Layer 4 of a small transformer language model trained on English Wikipedia (8 layers, counted from 0, width 64).
A neuron's activation on a vector x is GELU(gate . x) times (in . x), where the dot is the dot product.

Input weights of the MLP neurons that the questions are about. A number n stands for (n - 500) times 0.0015.
n13 gate: 570 372 438 440 510 613 547 497 588 524 429 491 533 579 584 626 665 457 579 318 392 627 720 406 428 558 531 527 545 494 385 418 469 512 397 594 579 794 546 554 641 581 435 521 278 665 510 634 404 566 634 453 473 464 681 513 785 600 507 507 690 510 447 687
n26 gate: 526 524 793 607 535 544 425 333 266 485 463 589 490 535 463 452 411 520 473 616 542 412 516 329 662 623 616 259 353 581 411 538 406 358 591 466 563 581 345 670 474 620 510 463 631 382 430 497 591 563 374 465 449 588 284 480 316 386 497 690 458 617 393 530
n45 gate: 454 507 544 648 516 484 595 431 424 305 411 506 407 602 216 458 469 410 571 559 565 251 566 510 487 389 401 482 401 585 565 307 320 425 632 292 510 587 560 487 503 532 500 516 581 302 450 459 703 382 527 436 517 427 433 826 652 564 438 671 479 646 520 456
n68 gate: 485 532 405 411 534 588 314 516 281 387 597 258 406 517 549 467 552 500 608 454 546 461 612 519 479 420 353 590 292 593 337 400 440 406 438 381 592 494 506 579 392 485 607 503 574 332 494 468 438 634 443 482 260 647 532 590 577 334 362 652 393 670 436 538
n77 gate: 527 496 384 680 470 443 457 414 308 516 647 561 451 570 389 601 694 661 408 544 422 357 524 406 473 514 307 365 675 493 608 352 507 471 497 357 525 412 395 476 328 261 469 474 376 469 148 357 394 581 406 457 403 483 324 438 762 489 431 579 290 475 518 563
n114 gate: 585 706 436 320 646 377 536 523 355 431 597 301 504 413 430 449 453 329 462 570 592 473 717 726 329 389 460 706 388 489 434 394 647 500 619 392 549 369 425 423 348 543 760 528 496 878 397 442 663 405 549 536 554 608 492 720 607 404 433 581 620 300 485 530
n119 gate: 384 625 647 569 551 297 462 538 474 423 455 442 522 303 558 362 545 538 670 543 679 436 417 323 632 570 725 537 448 595 317 602 598 442 392 551 478 550 413 470 307 598 456 430 465 537 553 580 408 620 403 542 609 611 556 568 484 541 539 551 678 325 317 415
n137 gate: 446 440 598 493 550 534 377 587 551 476 490 491 490 425 277 597 363 490 539 462 658 397 371 329 631 631 579 398 529 599 604 513 783 634 526 473 575 421 623 645 503 457 299 512 615 381 529 650 455 552 471 215 580 519 660 407 484 615 385 480 541 422 678 396
n144 gate: 475 307 453 649 528 638 613 596 403 352 537 463 446 580 548 437 552 388 518 416 479 353 635 647 486 500 309 703 277 525 463 378 541 513 532 437 734 699 622 723 726 387 532 594 456 589 409 566 472 413 540 586 485 764 558 753 376 544 627 559 648 642 347 467
n150 gate: 412 567 482 409 734 390 517 555 541 431 419 423 439 500 485 184 359 561 456 598 580 441 439 188 462 500 496 583 479 451 389 524 595 463 709 253 446 487 349 584 415 592 644 651 449 621 482 769 599 467 568 586 556 397 746 514 733 358 384 412 542 485 314 493
n161 gate: 636 559 527 452 622 497 561 451 535 407 559 343 541 589 486 703 476 292 606 500 358 535 238 598 728 354 676 656 460 527 409 516 606 421 453 528 449 478 466 816 517 339 459 604 366 597 524 392 523 527 490 604 472 591 353 621 613 665 521 580 317 415 462 626
n173 gate: 507 432 556 391 480 497 553 564 428 344 446 551 652 409 461 446 414 434 549 490 169 504 469 255 617 326 740 458 469 480 453 701 553 685 455 635 545 503 528 746 473 490 396 539 630 593 535 564 473 535 486 487 350 479 503 582 753 567 457 532 262 190 574 483
n185 gate: 103 622 431 818 834 383 605 579 496 251 567 557 374 399 610 437 709 604 457 612 604 469 731 508 393 391 675 680 504 530 441 430 540 518 398 398 554 611 554 626 560 558 638 546 508 390 377 433 515 616 354 588 488 568 469 466 364 562 512 629 488 452 450 696
n186 gate: 520 694 699 542 311 411 471 496 411 409 637 608 480 269 535 675 613 531 448 470 354 552 361 534 487 396 471 690 604 550 553 477 399 599 547 454 449 487 373 454 312 402 695 634 424 337 503 518 335 604 476 546 412 734 600 473 497 556 667 511 684 703 583 689
n191 gate: 483 661 566 542 396 268 398 653 687 487 557 510 514 412 617 266 785 465 699 503 537 426 555 328 460 432 581 337 544 656 239 634 398 516 452 443 583 584 483 641 357 322 510 662 482 486 469 369 493 476 365 510 357 479 406 521 381 437 543 564 573 698 574 375
n206 gate: 432 420 411 448 500 384 213 368 408 463 428 459 573 585 466 560 318 688 467 389 493 549 518 639 620 641 770 622 304 345 610 436 413 314 380 455 485 714 522 675 373 532 345 500 608 515 355 583 572 507 482 447 553 489 585 737 694 761 446 425 523 247 552 456
n236 gate: 538 520 352 533 338 607 335 561 446 458 473 488 601 310 483 788 473 299 563 529 385 570 266 562 560 487 385 609 484 722 405 484 441 534 413 487 592 549 464 573 526 322 310 644 503 568 503 517 503 672 379 428 551 666 629 584 470 576 735 621 497 449 460 480
n247 gate: 581 472 521 661 748 424 523 457 543 582 830 449 524 329 553 537 734 566 528 689 577 669 428 376 556 473 474 366 469 412 504 443 565 410 507 500 306 387 307 677 432 497 490 416 363 507 563 479 598 444 289 408 425 616 569 387 311 472 414 624 248 389 567 531
n249 gate: 199 633 825 585 529 591 453 363 468 497 359 623 504 520 492 570 520 496 538 582 271 399 466 436 551 545 443 525 403 567 461 383 421 528 447 601 431 507 660 448 496 182 352 330 481 429 623 566 223 446 454 420 805 651 554 564 608 728 682 710 472 508 350 534
n252 gate: 443 235 617 639 490 638 562 451 546 418 458 589 162 572 366 533 563 448 576 550 483 447 483 565 460 483 162 652 473 453 486 397 474 385 493 402 397 753 644 566 537 467 503 583 660 527 528 447 396 576 497 543 574 697 624 693 465 618 649 675 442 504 448 638
n13 in: 548 439 401 393 497 557 315 341 493 370 378 555 579 580 412 713 439 573 540 558 404 338 454 352 522 746 353 396 523 374 585 513 591 398 181 551 493 506 629 689 678 550 299 515 426 552 404 507 588 540 546 544 598 438 543 575 356 584 452 338 455 428 533 397
n26 in: 525 503 600 435 403 448 338 460 376 473 613 577 551 602 543 457 265 361 536 255 541 437 516 429 645 699 483 530 364 626 377 509 509 449 576 642 632 530 532 637 500 463 471 554 618 420 562 362 443 445 226 343 440 433 451 440 428 467 493 642 813 610 556 461
n45 in: 551 462 470 455 367 507 479 446 303 493 320 734 337 571 237 500 320 507 707 587 605 359 544 474 453 489 587 589 265 562 523 245 352 465 489 409 478 716 519 540 610 429 485 587 613 430 485 447 588 406 448 553 458 522 496 794 575 745 546 770 366 751 511 436
n68 in: 458 628 539 363 523 493 724 476 818 355 396 457 431 418 460 470 719 706 512 428 583 666 535 577 612 401 525 546 496 409 556 605 434 634 443 643 461 852 295 327 363 474 469 540 233 485 430 393 374 602 508 482 636 262 473 377 476 398 782 492 381 468 583 286
n77 in: 489 560 588 563 507 549 348 190 394 430 459 490 493 596 381 465 369 460 287 433 366 496 396 279 535 379 508 436 436 660 567 714 352 435 597 381 595 524 402 433 518 531 493 687 363 428 507 403 643 625 413 403 231 291 292 572 636 389 466 243 316 379 408 445
n114 in: 774 756 121 667 611 447 618 320 524 609 387 449 381 394 703 757 580 588 574 626 326 730 600 669 544 486 393 623 328 477 675 425 426 487 255 693 518 448 596 478 509 657 482 556 817 232 477 679 599 727 514 649 656 432 810 586 500 803 505 636 617 414 575 638
n119 in: 287 516 678 428 539 330 586 640 537 690 406 575 319 479 666 471 302 784 459 505 721 428 625 762 651 480 640 705 739 515 583 412 490 472 36 702 652 405 556 382 624 361 358 613 808 355 357 697 440 490 429 514 547 290 704 550 679 741 64 283 762 258 290 571
n137 in: 443 530 464 631 428 512 531 353 453 625 697 572 361 777 400 663 543 406 264 589 459 580 529 271 422 379 431 533 468 430 477 594 423 333 561 517 520 539 623 626 580 522 529 394 477 445 507 649 235 500 412 450 550 545 373 320 362 385 429 397 534 628 579 546
n144 in: 441 446 424 550 328 612 543 446 347 731 543 367 560 607 461 602 543 492 328 655 485 569 474 583 431 555 480 497 229 626 414 387 339 482 418 477 549 694 500 599 715 378 387 518 753 687 496 334 485 443 609 572 453 616 561 821 576 412 453 500 719 512 232 742
n150 in: 433 398 500 718 538 752 459 473 540 240 403 448 719 663 465 313 535 755 696 269 249 77 428 581 459 373 399 758 263 618 469 483 467 399 555 324 396 605 539 679 614 328 229 484 657 692 530 465 310 404 573 430 522 428 543 462 452 434 634 478 518 558 609 439
n161 in: 462 368 609 290 481 574 366 720 513 611 539 559 487 507 569 596 388 638 626 416 441 500 487 535 386 622 340 509 717 487 770 515 458 545 614 480 481 506 558 401 425 366 558 416 367 573 387 477 522 368 366 524 516 671 561 709 516 597 414 356 564 690 357 420
n173 in: 587 454 424 462 414 595 614 468 443 503 272 538 524 662 248 530 440 665 510 333 387 423 530 510 562 396 420 358 513 534 415 606 448 474 608 490 682 666 476 735 393 510 363 618 493 348 562 559 463 448 384 542 275 571 424 574 479 573 450 318 377 162 635 363
n185 in: 601 374 466 423 385 606 297 367 575 500 806 479 523 616 191 548 614 439 616 370 500 387 315 549 544 665 682 324 293 493 457 297 500 546 252 738 569 461 607 445 560 631 531 753 392 338 388 543 335 354 538 591 500 628 442 496 446 616 587 566 415 563 515 642
n186 in: 517 401 367 507 628 349 578 548 548 376 430 623 479 481 551 597 275 425 533 678 611 555 585 621 431 293 485 404 563 356 511 500 378 497 553 434 392 728 507 427 461 667 532 203 507 489 374 467 574 670 529 620 787 401 565 422 420 674 478 335 371 374 257 389
n191 in: 733 519 537 443 475 436 408 462 473 425 588 497 578 598 534 568 481 549 651 707 536 595 496 526 525 621 425 459 496 548 446 576 634 528 496 443 276 493 679 243 577 305 485 625 492 400 237 416 288 748 232 415 450 725 474 810 436 326 384 538 642 399 383 451
n206 in: 510 428 563 532 469 497 510 457 303 423 594 487 545 607 353 524 395 588 500 551 333 396 483 434 726 720 574 574 331 617 543 486 547 343 296 647 528 664 675 667 538 587 549 435 657 788 715 525 459 380 514 507 565 406 468 611 401 639 580 633 419 219 404 595
n236 in: 695 452 600 537 513 481 541 473 452 573 545 380 742 591 350 539 387 326 261 416 406 558 503 424 564 768 376 472 638 768 452 326 456 494 556 698 483 466 570 600 611 396 430 506 652 757 376 473 608 524 483 532 490 549 560 536 544 520 631 333 496 528 463 570
n247 in: 531 546 648 429 435 564 378 540 387 427 441 524 615 709 309 540 427 291 361 469 484 487 617 580 583 418 551 402 462 601 424 481 327 497 532 428 593 602 638 326 541 701 519 431 490 370 561 359 450 600 651 720 566 513 323 424 568 653 527 690 625 643 529 487
n249 in: 620 525 233 510 302 409 516 465 581 397 518 349 466 346 472 526 546 705 524 447 550 497 537 673 474 283 504 431 715 316 398 668 536 484 554 263 312 360 418 559 480 506 473 481 431 591 311 531 704 366 619 393 528 524 476 281 514 438 419 378 529 504 628 544
n252 in: 432 375 308 641 457 676 528 330 206 463 231 483 467 701 406 532 458 489 455 496 411 541 347 394 387 583 231 463 319 532 363 294 517 269 518 444 577 617 588 407 626 629 507 637 687 489 307 455 442 400 529 693 428 653 644 493 601 567 676 489 519 580 459 456

Each question shows a token from some text and the vector x that enters the MLP there. A number n stands for (n - 500) times 0.0089.

" Batt": 569 466 430 448 472 645 558 577 482 508 284 448 488 554 415 559 451 521 567 581 477 419 580 476 623 544 390 464 543 462 834 689 454 379 284 588 548 550 653 595 485 556 564 467 324 370 499 560 311 479 446 736 288 579 517 211 487 460 373 420 360 498 465 424
Which neuron fires most, and how strongly? n173, at about 2.2

" author": 590 302 432 442 281 615 575 377 582 469 489 511 470 544 539 672 617 473 427 329 486 448 405 562 586 413 573 160 220 524 587 607 489 453 399 572 346 570 428 558 582 606 467 350 318 491 451 598 495 507 375 406 613 528 440 577 414 497 492 372 366 478 441 472
The neuron with the highest activation: n13

" Hu": 491 404 571 471 555 723 549 527 466 467 492 414 500 507 519 664 487 584 640 561 489 390 433 436 569 553 366 272 479 509 576 500 450 370 330 385 500 551 696 753 577 474 401 462 413 361 560 557 274 524 623 691 297 570 388 414 349 442 538 538 458 633 658 409
Which three neurons fire most, strongest first? n252, n137, n247

"ark": 492 619 487 422 448 529 722 267 589 605 529 688 598 528 428 590 544 384 466 435 450 470 503 480 393 434 570 420 463 531 606 445 389 368 594 471 655 544 523 499 395 540 435 497 503 431 478 618 463 495 664 808 504 473 444 490 755 316 686 489 407 500 512 463
The neuron with the highest activation: n77

" and": 627 565 465 535 369 533 526 507 344 629 539 504 567 440 508 614 638 529 451 551 600 716 410 556 543 525 502 64 475 552 492 616 423 484 484 374 430 294 431 550 600 502 467 379 533 542 521 510 532 507 414 647 471 434 256 439 505 544 451 609 426 525 443 482
The two highest activations, in order: n247, n77

"iano": 454 434 450 501 509 548 528 385 402 542 337 488 691 541 479 334 499 439 568 473 425 431 299 604 621 572 454 414 349 508 468 578 299 577 384 489 598 656 721 524 757 442 509 563 586 653 434 475 622 382 502 596 375 374 384 544 408 784 475 410 601 272 497 508
The two highest activations, in order: n206, n144

"A)": 705 415 198 485 435 638 607 360 532 527 414 423 563 361 574 560 474 434 411 419 396 492 498 656 482 664 564 561 343 513 372 572 522 398 343 348 571 334 476 524 489 503 513 437 422 422 616 422 743 545 436 631 508 531 647 781 534 614 430 470 447 401 379 481
Which three neurons fire most, strongest first? n114, n144, n206

" of": 582 599 604 371 425 637 397 603 553 660 499 471 803 571 507 532 593 474 581 546 488 545 391 561 686 436 504 214 536 442 575 570 496 315 376 387 610 359 416 505 696 519 427 364 376 359 437 346 526 542 474 403 516 459 547 452 494 650 373 517 517 645 532 402
The neuron with the highest activation: n247

" club": 698 322 580 364 357 530 457 352 476 518 459 619 526 512 559 501 451 526 351 305 561 446 472 540 511 499 605 311 403 461 498 728 384 384 434 634 322 447 622 661 371 542 568 394 645 650 514 570 674 455 446 545 603 459 507 227 505 701 598 402 347 462 479 573
The neuron with the highest activation: n206

"\n": 550 464 457 406 397 418 673 611 459 498 524 785 485 397 583 545 420 456 492 417 577 456 469 474 602 761 705 357 534 374 484 454 380 448 345 567 444 186 358 714 562 591 499 524 428 396 495 550 562 580 563 520 490 473 524 429 463 607 424 437 679 424 495 395
The neuron with the highest activation: n119

" Roman": 673 323 519 568 225 692 458 347 626 290 448 532 501 507 417 672 524 350 533 460 535 540 457 497 677 544 562 111 419 492 523 507 479 417 481 573 438 478 735 525 507 571 446 528 395 476 524 490 468 321 565 519 482 540 344 490 478 426 556 442 483 563 561 448
Which three neurons fire most, strongest first? n26, n137, n13

"inal": 533 456 428 500 384 535 530 415 590 660 461 527 558 595 331 468 427 333 528 360 264 441 386 601 688 523 463 331 135 552 571 625 314 422 436 552 529 675 582 412 714 470 445 563 234 576 531 560 456 552 454 513 571 373 476 450 527 601 486 416 567 428 589 439
The two highest activations, in order: n13, n206

" the": 567 546 493 418 388 675 414 558 516 632 519 687 574 462 468 623 472 438 555 498 655 516 449 390 637 520 575 110 487 466 422 664 395 399 488 568 517 202 512 500 559 496 520 410 461 346 577 469 555 461 549 525 545 478 558 380 369 491 531 587 583 494 507 576
The neuron with the highest activation: n26

"US": 806 370 296 430 502 453 535 502 487 464 559 599 562 471 528 604 634 285 515 531 524 517 525 733 363 495 477 551 305 473 463 555 623 332 546 249 436 336 566 584 413 556 416 566 641 484 433 445 552 486 619 562 521 563 512 381 335 591 619 530 563 643 573 434
The two highest activations, in order: n114, n252

" pri": 668 539 452 499 376 661 514 416 370 459 482 392 464 325 641 687 457 392 500 470 456 486 468 364 582 446 427 262 405 521 591 630 393 390 506 576 466 478 432 652 607 563 535 567 364 417 462 484 244 314 499 527 426 484 408 315 463 534 417 287 472 828 556 382
The neuron with the highest activation: n26

"'": 596 559 572 588 565 648 663 388 475 475 379 587 568 523 512 391 540 455 620 729 425 704 344 594 564 478 455 484 269 334 226 593 405 491 526 539 634 516 613 476 568 409 320 475 565 512 473 593 612 566 455 636 480 421 604 312 284 651 555 489 676 561 568 444
Which three neurons fire most, strongest first? n252, n144, n26

"im": 537 454 499 435 690 498 770 321 640 597 334 539 648 584 501 552 512 476 467 467 478 465 423 619 534 555 668 496 519 499 461 490 245 429 653 302 455 634 520 532 582 541 489 385 602 435 446 569 505 543 671 653 726 350 422 523 521 344 581 552 524 360 509 513
The neuron with the highest activation: n150

" to": 655 578 560 499 284 582 386 431 364 653 490 534 432 503 631 654 522 605 492 406 791 528 492 487 503 412 527 159 567 489 660 610 433 462 489 443 411 237 496 532 617 510 408 464 468 620 534 475 498 543 501 598 478 324 394 405 418 498 509 422 495 527 506 403
Which neuron fires most, and how strongly? n77, at about 1.6

"4)": 621 456 271 508 416 654 519 693 458 394 458 560 596 347 587 490 353 373 511 314 410 643 567 512 671 560 492 514 398 545 450 657 534 358 333 510 524 232 712 690 634 457 501 481 486 497 539 433 672 618 556 502 584 411 577 506 463 660 451 435 404 368 383 446
Which three neurons fire most, strongest first? n236, n206, n173

" on": 667 456 553 381 562 473 378 389 505 714 412 601 725 537 532 696 549 570 475 540 328 445 426 488 617 406 611 263 422 576 502 628 447 524 501 512 330 404 416 445 534 378 533 514 218 543 521 655 524 545 503 664 436 303 553 527 430 624 449 511 523 619 482 344
Which neuron fires most, and how strongly? n161, at about 1.7

"ne": 544 391 322 439 402 690 481 495 411 489 493 448 651 542 585 414 503 605 425 469 402 425 401 595 624 478 541 301 185 490 647 534 369 529 311 463 694 420 542 604 607 437 481 548 416 442 467 481 276 574 475 685 521 439 382 507 489 763 576 520 650 493 441 370
Which neuron fires most, and how strongly? n144, at about 6.4

"ing": 542 761 571 435 214 531 495 645 484 638 387 497 557 555 524 651 430 570 363 417 443 643 405 512 509 518 514 161 411 615 390 574 439 437 445 437 434 570 442 391 563 542 359 389 485 691 518 512 511 613 447 478 501 325 369 608 589 619 476 624 408 466 513 516
Which three neurons fire most, strongest first? n236, n173, n206

"ret": 521 431 637 532 452 506 392 392 407 490 440 422 574 699 341 615 536 420 580 467 329 433 443 626 599 535 610 440 562 462 726 520 270 458 606 643 660 562 515 514 764 556 519 507 514 495 536 395 354 464 592 635 684 409 371 272 451 669 640 408 551 375 427 362
The neuron with the highest activation: n206

"i": 504 554 574 518 617 729 494 619 507 506 407 508 613 255 489 595 572 408 441 487 343 652 476 568 698 516 437 393 376 571 566 317 331 502 458 512 666 484 533 507 584 438 419 469 546 449 546 759 508 471 601 770 518 575 283 374 607 621 569 510 703 449 543 517
Which neuron fires most, and how strongly? n236, at about 3.8

"ch": 612 529 585 588 602 699 593 415 545 596 440 547 523 519 357 636 575 509 506 524 532 666 452 699 658 451 376 618 571 349 675 607 315 495 541 550 683 555 455 575 338 576 335 414 449 399 527 560 436 507 499 766 484 467 348 526 442 562 600 641 568 435 607 462
The two highest activations, in order: n186, n247

"eb": 581 497 634 461 647 636 665 546 446 532 349 586 423 448 292 639 455 319 553 405 450 727 560 720 511 386 459 456 585 421 442 440 369 438 519 615 378 542 452 406 464 519 465 503 449 429 605 300 523 517 548 737 459 485 487 323 367 387 659 558 611 500 623 564
The two highest activations, in order: n186, n252

"-": 582 338 427 515 367 593 500 580 531 696 505 546 540 485 480 595 409 491 619 512 503 478 504 407 650 617 573 463 471 484 530 548 469 355 346 483 544 76 446 526 553 531 443 445 326 314 479 499 662 531 463 588 453 336 511 278 513 465 452 481 519 523 538 603
Which neuron fires most, and how strongly? n68, at about 0.41

" number": 633 513 382 414 290 612 473 466 558 596 399 604 289 615 582 664 508 501 410 554 540 629 415 525 404 364 482 329 355 467 691 493 541 396 479 494 446 387 566 564 327 576 528 370 571 669 593 489 462 352 538 583 355 434 705 133 521 647 446 471 375 484 471 562
Which neuron fires most, and how strongly? n150, at about 0.29

" A": 692 531 557 533 619 740 608 529 690 480 460 589 659 401 413 551 483 616 519 583 642 646 525 517 501 526 553 288 220 538 627 422 511 313 350 572 513 368 577 669 479 493 544 473 563 268 450 591 442 432 614 576 361 562 472 275 367 588 528 539 522 703 580 625
Which three neurons fire most, strongest first? n247, n137, n185

"'s": 688 532 639 489 510 551 473 509 381 550 455 605 604 440 568 534 558 527 580 480 553 473 413 552 503 449 545 61 370 528 343 719 385 385 562 565 324 383 539 537 500 511 441 435 417 371 603 527 670 500 429 598 497 372 397 528 413 586 493 552 528 624 546 605
The two highest activations, in order: n26, n247

"ug": 454 587 500 416 551 515 621 394 530 449 453 687 435 520 390 740 522 398 419 387 456 568 516 547 425 457 462 549 528 520 644 505 178 430 447 425 449 455 472 456 450 477 406 493 377 524 535 623 503 417 698 833 629 506 493 498 564 350 584 509 472 445 525 376
The neuron with the highest activation: n186

"ic": 345 590 578 535 495 592 631 437 699 576 419 497 452 393 442 550 347 340 440 385 428 512 369 606 352 521 386 364 546 488 464 618 389 393 555 436 601 551 556 446 781 558 442 451 494 459 456 535 648 360 539 758 559 429 503 409 440 492 504 341 594 772 579 463
The neuron with the highest activation: n191

" tax": 718 301 562 503 297 490 464 390 554 439 400 672 310 601 650 669 379 373 520 442 531 434 568 475 671 354 347 269 365 527 483 666 422 388 558 443 466 478 700 539 506 568 588 508 642 645 427 560 429 476 476 500 362 591 393 275 408 500 708 450 530 492 475 482
The neuron with the highest activation: n252

"ham": 574 479 445 504 483 630 435 204 502 573 484 592 513 618 399 308 521 497 488 395 398 542 553 551 636 532 566 443 500 449 409 549 290 466 489 528 620 588 821 658 308 733 336 498 634 618 605 614 506 626 503 605 569 419 383 294 547 449 709 577 589 478 527 597
The neuron with the highest activation: n206

" P": 541 516 484 450 466 619 524 542 724 580 391 499 537 551 596 563 522 510 619 440 599 521 608 563 621 532 366 381 590 482 525 495 427 265 434 548 445 318 540 647 574 514 469 506 772 92 417 432 482 356 478 543 380 469 410 191 318 510 510 512 423 580 623 561
The neuron with the highest activation: n26

" State": 893 337 452 380 316 536 572 317 604 427 306 591 660 594 452 482 534 453 543 523 468 559 562 489 549 505 583 233 428 584 536 516 448 514 422 423 582 385 607 546 602 552 479 437 566 375 426 480 586 560 393 398 625 576 487 349 371 668 711 433 544 528 443 473
Which three neurons fire most, strongest first? n236, n26, n13

" Bor": 543 431 473 376 600 706 438 432 511 499 372 538 440 368 551 558 435 454 449 527 563 622 562 516 573 514 580 382 239 557 660 544 406 306 320 646 495 529 627 536 486 418 339 499 330 193 483 666 306 531 423 551 445 634 383 387 376 474 754 404 406 618 587 584
Which neuron fires most, and how strongly? n68, at about 1.6

"ivil": 651 367 514 454 285 507 468 417 513 443 353 479 602 634 264 508 570 227 550 449 552 367 467 726 700 484 483 340 415 466 522 589 489 414 659 568 416 445 604 591 744 601 592 496 488 636 438 490 414 540 609 523 588 562 411 344 501 509 656 364 521 515 387 456
The neuron with the highest activation: n252

" de": 521 379 433 533 576 867 412 495 423 614 542 327 402 495 469 645 634 593 461 506 463 488 487 453 594 422 444 250 322 579 552 567 323 419 353 471 563 466 526 557 577 439 480 488 252 425 402 552 435 475 591 604 536 495 446 517 323 612 444 356 593 653 601 314
The neuron with the highest activation: n144

"n": 328 416 353 480 404 654 469 472 560 612 489 430 584 512 593 471 641 517 389 492 509 538 432 696 653 409 497 375 291 495 526 437 347 416 393 649 794 539 720 504 299 624 517 511 364 389 544 601 459 563 497 704 474 502 396 449 459 522 576 692 559 508 522 391
Which neuron fires most, and how strongly? n68, at about 2.6